Layer 5 of a small transformer language model trained on English Wikipedia (9 layers, counted from 0, width 128).
Take only the direct path to the model's output, skipping the later layers: a vector added to the residual stream pushes a token's score in proportion to its dot product with that token's output vector.

Output vectors of the tokens that the questions are about. A number n stands for n times 0.019.
"m": 48 15 -23 -21 -43 -28 -2 9 20 -35 9 10 -5 8 -4 -28 9 18 -5 17 10 -14 1 -15 28 7 -5 -9 21 5 3 -9 -19 9 -1 47 -51 -16 32 -3 17 -8 -7 40 1 -38 0 7 -9 23 -16 8 -22 19 4 -14 42 -13 7 -5 -8 -5 -27 9 10 -18 2 17 8 -29 -8 10 13 0 20 19 -16 -5 10 -8 -9 -3 7 -13 -23 -18 -7 30 0 -36 -14 -24 -27 -15 5 -23 2 -5 -19 11 -11 -12 -43 -19 -13 -3 18 -62 11 27 4 12 24 11 5 19 2 -3 -8 14 -15 3 -24 5 -18 22 4 3
"ter": 9 -22 4 -5 2 44 -5 12 26 7 -4 19 21 -4 52 44 -5 5 10 -16 -23 -11 -12 9 22 2 -21 -3 -50 12 22 -11 2 5 -30 -13 -33 5 -5 -17 -34 -6 -3 1 -20 39 0 -15 -5 -18 11 -18 2 -18 -4 -24 29 -5 4 30 17 -21 -14 12 33 -23 -42 24 21 11 -14 18 19 -11 61 16 -3 -6 21 -11 5 -45 3 26 14 -10 -38 27 18 12 16 -17 4 2 25 -34 -19 29 -60 -14 13 18 40 -60 -2 -17 -9 -21 23 -15 -28 24 3 1 -8 18 -18 3 -31 16 26 7 18 -4 -1 46 24 -22
"ling": -6 8 11 -13 -39 8 -6 -9 -15 -14 20 9 2 27 -9 43 6 17 -15 -13 8 25 -25 26 20 27 -5 40 21 16 -7 -20 -5 -11 -23 26 -16 19 -24 2 -7 14 22 -29 -4 -13 -1 -10 -58 22 -44 13 -9 11 -27 -44 2 -3 16 67 3 -29 13 -9 -14 6 -19 2 -14 -18 -38 15 2 -19 22 -38 -28 11 -5 17 20 -8 -19 -19 -10 -15 -22 23 23 -4 -11 22 13 2 38 -30 -14 -11 25 12 -9 21 -15 -28 14 10 -8 2 32 44 -29 27 28 35 -7 7 14 -20 -4 -31 11 7 -27 -36 -1 29 -16 3
"Cloud": -10 -2 15 -7 -33 -8 6 -22 25 -19 -26 -8 10 -9 -17 10 -30 8 -2 -10 -16 16 -8 5 -2 33 7 -5 1 -16 8 -8 10 1 -38 -22 -7 19 24 -19 -42 -6 -18 -5 21 -15 -12 -7 18 5 -5 -10 -4 20 9 -23 12 -21 -26 91 13 31 22 -28 -28 -17 -3 43 3 15 -22 27 27 7 -45 -9 14 22 -13 7 18 1 -24 4 6 17 6 -1 34 35 -16 29 -8 -32 30 -11 15 5 8 8 4 13 -20 15 15 -23 -21 32 11 26 -39 -5 8 12 12 5 18 11 16 -43 -26 16 16 -8 23 21 35 -21
"cies": 8 2 90 -39 -70 20 23 -11 -11 22 -1 -21 11 -17 0 -3 -36 30 -2 -42 -32 27 -11 7 -15 46 -29 -40 -14 -14 -6 5 21 -6 16 -9 -49 30 -66 6 -36 -13 66 -6 -15 -20 -11 0 -18 34 4 -2 -2 4 45 -30 36 -26 29 42 58 -8 15 -17 -3 -24 -38 57 -47 -18 -24 17 -35 -18 41 14 19 18 25 -30 -13 17 -4 -3 -11 -20 60 -25 -27 -1 -3 9 -14 29 -11 -4 43 -1 -67 6 14 -6 -14 -62 18 -38 14 3 31 9 -37 33 12 -35 13 -15 -25 78 -31 -26 2 50 -43 -14 -3 55 26 25
".\"": -19 4 10 -3 -35 33 26 21 52 -33 43 8 -1 10 -2 -9 8 37 3 -26 -12 -11 -4 -21 -8 25 41 12 11 -12 -26 19 -33 5 38 2 -10 26 -41 9 -47 -9 18 19 -33 -39 -1 -25 -1 47 36 -37 28 -10 1 -46 37 -8 -36 52 66 34 -11 20 -6 -13 -38 55 -24 -19 -5 5 14 24 30 19 27 -38 -39 -9 37 4 -27 -25 10 -24 -12 -6 -20 33 2 11 25 1 12 -28 -7 13 -31 -3 6 -4 -40 14 10 14 -13 9 26 -9 5 -12 2 27 -6 -47 -25 40 18 -26 16 -6 14 -11 28 -11 14 -1
"IUCN": -36 3 -28 -3 -95 -28 16 35 46 -41 -15 8 -18 -42 -23 -24 -54 18 7 -25 -35 25 -6 29 -19 69 -39 -70 -27 -87 -23 24 47 -32 -16 -23 -39 31 -37 -5 -50 -10 14 28 1 -19 -18 9 8 26 -28 19 33 -3 37 -43 48 -6 -22 70 34 32 38 -12 4 -3 17 57 -17 -8 45 33 42 7 11 -17 -39 40 26 -26 1 -20 20 20 22 21 -2 20 75 15 -39 44 20 2 -16 -57 -23 11 17 -22 -38 30 -12 -9 16 -11 23 -53 34 34 -46 20 48 -18 3 17 22 13 -3 -27 3 56 33 -43 0 25 45 2
"ol": -7 -22 12 18 11 11 -4 -32 3 2 21 -29 11 -3 17 11 0 38 -19 -2 -10 2 7 7 -14 45 34 14 22 8 2 4 5 -25 -15 -7 -38 63 -13 0 14 -3 -20 8 35 -50 0 6 30 3 15 40 2 -12 -16 -16 71 5 -19 44 -21 -38 -2 -39 4 9 3 29 1 10 2 7 3 20 -11 20 7 0 -5 -6 -11 -11 -23 -9 -24 -22 28 12 4 -25 24 23 11 -1 -9 -31 30 3 5 6 -2 -10 21 20 2 -12 -35 5 -11 -8 21 -11 38 -6 -15 32 -22 -24 6 -12 -39 34 6 -22 -8 8 14 11
" the": -12 7 5 29 33 11 20 -12 -8 -8 -29 -21 -4 23 -9 2 -6 -4 4 26 13 11 8 -2 1 -22 -12 6 0 -25 20 -16 -22 -32 -1 -1 -25 -18 6 6 1 7 10 -5 -11 1 7 24 19 -14 23 -18 16 -17 -4 8 -6 23 2 44 18 -24 14 4 -6 3 -10 -12 -16 -19 -6 -12 9 16 -6 -31 18 -8 8 -20 6 13 -22 -14 -14 -15 -8 8 -16 -15 27 -18 22 3 -4 -4 16 3 -8 8 20 -8 4 -8 14 5 -40 10 -12 -14 23 23 22 -11 9 24 14 -23 14 5 -13 -4 2 12 -26 2 7 -3
"ence": -10 -27 25 0 -54 6 15 -2 -11 -43 0 4 -16 -28 -88 50 -16 36 -7 27 -44 -42 18 -36 -19 37 -14 11 49 -4 -37 37 -32 -14 -33 -32 -55 -2 0 3 28 6 41 3 -3 -30 -6 -8 30 12 -7 -5 11 -9 3 -32 62 -42 -4 39 32 -30 -5 5 6 15 -32 7 -10 -23 -46 14 -9 14 16 -13 -2 65 48 8 36 10 -28 -28 22 27 -2 -7 20 -37 27 12 19 -11 -14 14 -20 7 2 -33 17 -11 2 -14 6 -25 -2 -5 67 15 6 28 28 7 6 12 -32 -13 -45 -36 3 61 -20 -36 -2 24 -2 1
"ble": 9 -49 -15 -12 -55 -53 2 -12 -16 -28 6 -20 -21 -14 -10 -12 13 39 -12 -4 -16 32 3 -21 -26 37 34 -29 -1 1 30 20 9 -21 29 -25 -2 -19 -9 5 -45 -27 3 -1 0 -12 -6 18 8 36 -17 9 -7 11 -9 -78 53 -30 30 4 34 -14 2 42 -14 40 -9 53 1 7 -6 21 9 -4 -15 31 -42 13 -7 -12 -22 -25 -25 1 -17 -55 22 9 23 8 -11 -15 -33 -7 -10 -31 -16 -32 -24 -12 -34 -2 42 -51 28 -4 -3 -3 -7 4 -12 22 12 15 -1 2 -28 12 19 15 -8 3 46 -78 -14 2 -17 1
" birth": -23 1 5 -27 -8 43 31 11 88 -9 -6 28 23 -23 -3 -2 2 17 8 -14 -28 6 -13 -17 15 4 -40 -44 19 -26 14 23 46 -33 -26 -28 -33 13 6 -17 4 -22 11 -39 11 3 -14 -13 15 22 -28 -33 15 13 11 -10 29 -11 40 68 17 -2 14 -15 6 -36 -22 22 21 -15 -25 8 6 -40 -24 -2 -27 -11 -3 -23 13 -9 -20 -6 -46 6 6 42 32 8 29 29 -12 -10 -24 -34 -14 38 -41 26 -1 -2 -31 18 11 -17 23 -27 33 -21 -6 -9 16 3 2 28 10 21 26 13 44 23 28 -14 2 -7 21 12
" also": -6 -28 -12 -16 -21 -17 13 -1 21 -18 0 -10 17 3 -8 30 15 24 -19 11 -14 27 22 -7 -8 14 -7 -29 -34 -20 22 -17 -17 -2 9 -10 -3 -13 -8 -14 -19 -3 19 14 26 7 3 15 3 -33 17 23 -11 2 7 8 -16 -7 3 50 -8 -15 20 -9 17 -15 -19 -15 9 -19 4 -3 24 10 14 -9 25 18 -17 -1 -4 -5 1 -9 0 -36 -24 13 5 -22 3 -12 19 -6 12 11 23 -24 -5 10 -22 18 -10 -17 10 -29 -18 1 -19 -18 4 15 24 -27 -9 -9 28 6 22 -1 17 16 4 16 -7 7 -6 9
" website": -27 -33 -24 -45 -71 -27 31 -25 35 -45 4 14 3 -1 7 9 -7 38 -6 -8 -53 8 30 -21 -20 23 -13 -9 -9 -33 -11 35 9 -14 -27 24 -23 28 39 13 -15 -12 4 25 14 -45 -6 7 15 13 -24 30 11 -3 18 -57 10 13 -17 63 18 61 31 -36 45 -14 -5 23 4 -1 -2 7 14 -24 12 17 -38 2 -3 -19 -6 -27 -15 20 15 -4 20 12 -17 -7 34 -8 -9 7 19 3 -8 -1 -7 3 5 -3 -18 -36 13 -10 7 14 29 16 -2 16 5 -17 5 22 10 -1 -13 -10 14 15 21 -6 1 3 29 3
"tell": -18 -30 0 -56 -15 4 15 -15 9 37 34 -6 8 19 -17 0 -30 34 -32 -30 -11 -7 -22 4 -25 31 -11 -25 -7 -18 27 26 23 -29 -17 -12 -45 27 -6 7 -36 -25 -16 22 15 -25 0 -24 9 -4 -4 -12 15 11 -13 -44 25 -19 -27 67 1 2 -5 3 30 7 -43 -11 -14 -18 -10 21 -2 -17 5 -19 -5 -1 -16 -30 -3 -25 14 -41 12 -16 22 -15 8 12 3 10 -1 -4 -1 -37 -27 -36 -43 8 20 25 6 -50 23 -11 -30 -22 -6 5 -36 -4 5 27 21 24 -11 51 -24 -1 -6 33 -14 -1 -27 57 9 18
"Team": 2 -20 16 -42 -33 18 26 -28 -1 -39 -12 -27 9 -16 6 9 2 2 13 -33 -6 19 17 -25 1 41 8 -15 -21 -13 39 14 40 -8 1 -18 13 3 -1 -2 1 13 -1 -7 11 -6 -15 -21 14 -22 -12 11 20 -8 -10 -5 4 -29 2 55 5 47 15 17 3 -8 -5 14 -9 13 -5 30 10 -25 -12 9 9 -5 0 -34 -6 -32 -32 38 -23 2 2 39 1 7 12 11 8 -11 6 -23 -31 46 -48 -7 -9 6 -3 -4 12 32 -1 -14 15 1 -22 -4 -26 6 1 14 5 31 -19 -9 -8 19 9 12 -6 -7 20 24

Each question shows what one neuron of this layer's MLP adds at an activation of 1. A number n stands for n times 0.0056.

n223: -15 22 -26 3 -12 7 -3 -3 13 -21 -8 1 -3 1 6 2 3 -18 1 10 -16 -10 12 -9 13 -11 -17 -18 -8 -13 -11 12 -9 -1 -1 -12 -16 5 19 20 -10 2 11 1 -6 -2 -3 10 -1 4 -17 1 -8 3 -4 5 16 -23 -19 10 -2 28 16 -17 1 15 -12 6 -5 2 -9 31 10 -2 -2 18 9 0 6 0 8 0 -7 -2 10 14 8 1 -2 10 -9 3 1 -12 7 6 0 -18 -5 -22 2 -24 5 8 -10 15 -13 33 -15 7 -3 1 -11 -2 -5 -5 -2 3 13 -1 7 -20 9 -6 -3 -10 -2 -1
Which two tokens does it push up most, strongest first? " website", "Cloud"

n142: -15 20 -1 -6 -3 -7 18 -13 6 5 -4 2 4 -6 -15 -11 11 20 31 -17 -1 -12 11 -11 -10 -13 12 -2 15 -6 5 9 15 -20 0 -29 1 -1 18 -2 25 -7 17 -11 14 11 11 -9 -22 3 -16 -3 2 -18 5 9 4 8 4 -2 -1 -1 4 -18 -6 14 -27 -6 -16 -5 2 20 -5 5 5 13 -7 21 11 15 -4 -3 -5 6 -7 -9 -13 -13 -10 -15 6 -11 11 7 -11 9 -1 -23 -28 -2 -13 -13 -39 -3 8 -17 2 1 7 9 -6 -1 3 -3 -2 -11 -19 -9 -3 -4 -8 -11 6 1 -10 4 20 -8
Which three tokens does it push up most, strongest first? "ence", "cies", " birth"

n636: 14 -10 9 0 -10 -11 14 -9 -2 8 -5 21 2 22 -5 2 0 -10 -2 -3 13 -8 10 -4 -8 15 -10 -1 2 19 -12 8 -18 19 22 15 -15 12 15 -7 18 -4 -14 -5 -2 -8 -30 15 22 32 7 -12 0 13 -2 1 -7 -16 -5 -8 -4 1 -18 -7 1 -17 -3 9 -5 5 -2 19 11 29 16 11 8 -10 18 1 -1 9 -15 3 7 6 0 7 1 1 11 -28 8 9 1 -4 11 -12 13 3 8 14 3 -19 -2 15 11 7 -15 -21 1 -20 -1 2 -7 -6 -14 -6 6 2 -5 11 17 -3 18 -17 -15 -22
Which two tokens does it push up most, strongest first? ".\"", "m"

n125: 6 1 -2 -4 4 8 -7 -4 3 2 -4 -3 -6 -7 17 9 -10 2 1 -17 -7 -15 -24 26 20 -1 5 -9 -6 -4 14 -3 -12 15 6 6 -9 -19 6 2 1 9 16 -7 -16 3 21 4 7 -7 -5 -10 5 -19 -8 -16 -28 -6 9 -10 21 7 -33 -11 -2 -4 -12 0 6 13 -22 1 -11 -10 -7 6 8 -2 2 -13 -11 -3 8 -18 -12 -2 13 5 -14 -4 5 -3 -3 -15 8 9 -1 -12 2 18 -14 15 1 -7 -9 -15 -26 -21 10 -7 -4 -17 -8 -4 4 -14 3 4 -14 -15 17 6 -8 6 -7 -2 -12 4
Pushed down most: "IUCN"

n512: 24 10 22 2 -1 12 -36 2 9 2 18 -1 -8 -7 7 -1 -2 -6 1 15 5 -5 -11 -15 -5 28 1 -1 -10 24 -3 11 10 5 -16 0 -22 8 6 22 -7 -4 -15 -21 -8 -6 13 10 12 -3 10 -2 14 -8 -1 -5 1 8 -3 -18 -3 0 -41 -3 -14 16 23 -8 -7 -8 -13 -15 -11 -4 2 6 -4 4 -3 -20 -21 -6 -10 -11 8 13 8 20 6 3 -26 6 16 -2 -36 0 14 -18 -13 20 11 -15 4 -6 -22 31 6 1 9 -2 7 5 -3 -3 -23 3 -5 -20 9 5 -21 9 -8 -7 7 22 4 12
Which two tokens does it push up most, strongest first? "ol", "m"

n249: 11 7 1 5 14 2 0 7 -6 0 -7 11 13 -7 4 17 -6 -12 -1 -17 -4 -7 1 -2 -11 -20 -11 10 2 26 -2 -5 2 10 12 0 -4 17 -2 -6 10 -7 -25 -10 -1 17 1 -3 14 23 -8 -15 -15 2 1 15 4 2 4 -1 12 1 -16 -4 -16 -2 12 -10 3 -15 16 29 -9 6 9 -5 -7 -25 -1 4 11 4 -12 7 1 -10 2 -5 6 -20 6 -11 12 -11 8 6 13 3 3 4 15 4 15 5 -28 1 -5 4 7 18 7 0 -1 -7 -21 3 15 -10 -6 -4 7 -4 7 4 9 1 -1 -15
Pushed up most: "ter"

n553: -12 -12 19 17 13 -11 -9 -13 0 -2 -18 5 -9 6 0 -4 -19 -23 -3 3 -2 15 8 1 4 -4 19 -5 1 -10 -15 -13 0 -8 2 10 17 2 4 -12 13 12 -10 4 7 -10 -25 3 7 8 -14 -15 -1 -1 15 18 -16 -4 3 26 8 -17 -56 -1 -12 6 4 6 -15 4 1 -1 -19 -6 12 -6 5 17 -7 -20 -31 9 -4 -8 17 -15 -14 4 -3 0 5 -12 4 -9 4 -15 14 -5 -2 -12 1 12 13 -8 13 4 -5 14 17 11 0 -5 7 -3 -3 23 4 6 23 -15 -9 -2 4 23 2 -12 -3 11
Which three tokens does it push up most, strongest first? " the", "Cloud", "ol"

n275: 8 5 10 14 20 -14 31 -16 2 -1 -3 -22 -4 0 -45 -6 -3 -2 1 13 -9 -10 22 6 -13 -6 5 -2 -17 5 15 6 -1 1 5 -9 4 -1 17 -10 32 -12 15 -1 -13 5 -7 3 -3 -1 -13 3 -5 -1 -10 20 26 18 16 -1 0 -2 1 2 8 -8 -23 -11 9 22 -4 -15 9 -17 -1 3 2 -7 2 6 -28 -11 -23 -6 0 16 -1 -15 3 -19 -16 -6 -10 -25 -7 8 12 -8 14 2 -3 -11 16 -12 6 7 -5 -7 -4 8 -12 2 5 0 -3 11 -7 2 -16 1 -23 7 -10 9 3 3 25 -3
Pushed up most: "ence"

n3: -2 -1 12 12 -16 6 5 1 4 9 -2 18 2 -6 35 16 6 0 -6 4 -3 -3 -15 26 -6 19 0 5 -9 0 7 -12 -13 -9 3 12 14 4 -9 -9 8 -12 3 2 5 -8 5 5 13 -5 -4 11 13 11 1 18 -16 3 0 2 8 -4 0 -8 -18 -8 -7 -18 -15 -4 2 6 5 -11 -7 -3 19 -1 8 -6 -6 -20 16 -27 -2 -2 -16 -4 3 19 -3 1 -7 6 -20 1 3 0 27 7 -9 -15 -13 19 -1 17 -17 0 -3 -18 -14 -7 -3 -6 0 -18 -23 5 -23 4 6 -14 -4 -26 4 0 -43 3
Pushed up most: "ling"

n610: 22 -8 19 -12 -6 -13 6 -14 3 2 -25 -2 -10 -6 -8 5 3 24 -5 6 -13 -15 16 21 -10 -13 -1 -5 -2 -3 12 -30 8 11 16 -14 11 14 -33 17 -2 -5 -25 19 0 -21 1 0 -20 2 5 -24 -23 22 -5 24 -12 -8 0 0 -16 2 -16 17 11 -22 -1 -9 33 5 -10 19 -28 -9 12 -20 -2 7 19 -10 -3 3 -4 9 8 -1 24 1 -27 25 -4 -13 0 -1 3 -12 -10 -18 -1 -6 -8 -2 1 -4 16 -11 -14 2 0 13 4 -12 3 -16 8 0 -10 4 0 -1 9 -17 -12 12 -3 -5 1 14
Pushed up most: "cies"

n381: -6 -29 -29 27 -1 -20 -37 -9 26 -9 13 -22 2 3 -10 3 -11 18 20 4 -9 18 13 3 -9 3 41 -5 -5 3 -15 -28 14 13 -18 -26 -2 27 7 4 -3 0 16 7 19 -26 -24 -33 29 -12 17 8 -13 11 7 14 12 2 -18 -39 0 15 -20 -4 24 14 -8 -14 25 -18 12 38 -2 -11 3 -11 0 15 1 13 -4 -10 -14 -17 11 18 1 2 5 -9 -22 -3 7 -14 23 9 17 -19 3 3 -26 -25 1 8 11 17 -18 21 15 9 -1 -19 7 -26 9 0 -11 -1 12 4 -4 -12 26 16 -22 -5 6 6
Pushed up most: "ol"

n35: 21 14 -8 2 38 -19 1 18 -16 9 -2 7 -13 10 7 -8 -1 -3 -14 30 30 16 -8 -12 -7 -13 5 20 13 -16 4 -6 -6 -9 -1 4 0 -23 13 -17 18 10 1 -5 -7 3 -10 2 -5 -18 3 13 13 -3 -7 13 9 37 -12 -2 -9 -4 3 2 17 5 -9 -4 5 -11 2 -34 -1 0 8 9 -14 7 -9 -8 5 0 10 -8 -11 0 -2 -19 -7 11 4 -8 16 5 10 0 -20 -27 -10 11 -4 12 -16 4 14 -1 13 -15 11 -4 -2 4 -2 -5 0 -5 -11 3 -12 -4 8 8 -28 18 5 -3 6 -18
Which two tokens does it push up most, strongest first? " the", "m"

n156: 12 1 -2 7 22 22 -3 23 25 2 5 8 22 8 -7 5 0 17 0 -7 -11 4 -3 -28 4 -12 -4 12 6 9 25 24 13 16 -32 27 8 5 0 3 9 2 -1 -8 3 4 29 21 1 10 1 0 2 4 -26 0 -4 10 5 25 8 19 -13 -1 -6 1 25 11 4 2 1 -19 -12 -22 -2 21 3 -7 -1 1 16 16 -8 17 -20 21 -14 -9 0 0 9 -11 -36 9 -8 -1 10 12 -15 -1 -16 24 13 -9 -1 -17 3 -21 -3 -5 5 6 0 0 -1 -18 16 12 1 -12 -7 -5 -2 -3 -4 -1 11 -5
Which two tokens does it push up most, strongest first? " birth", "ter"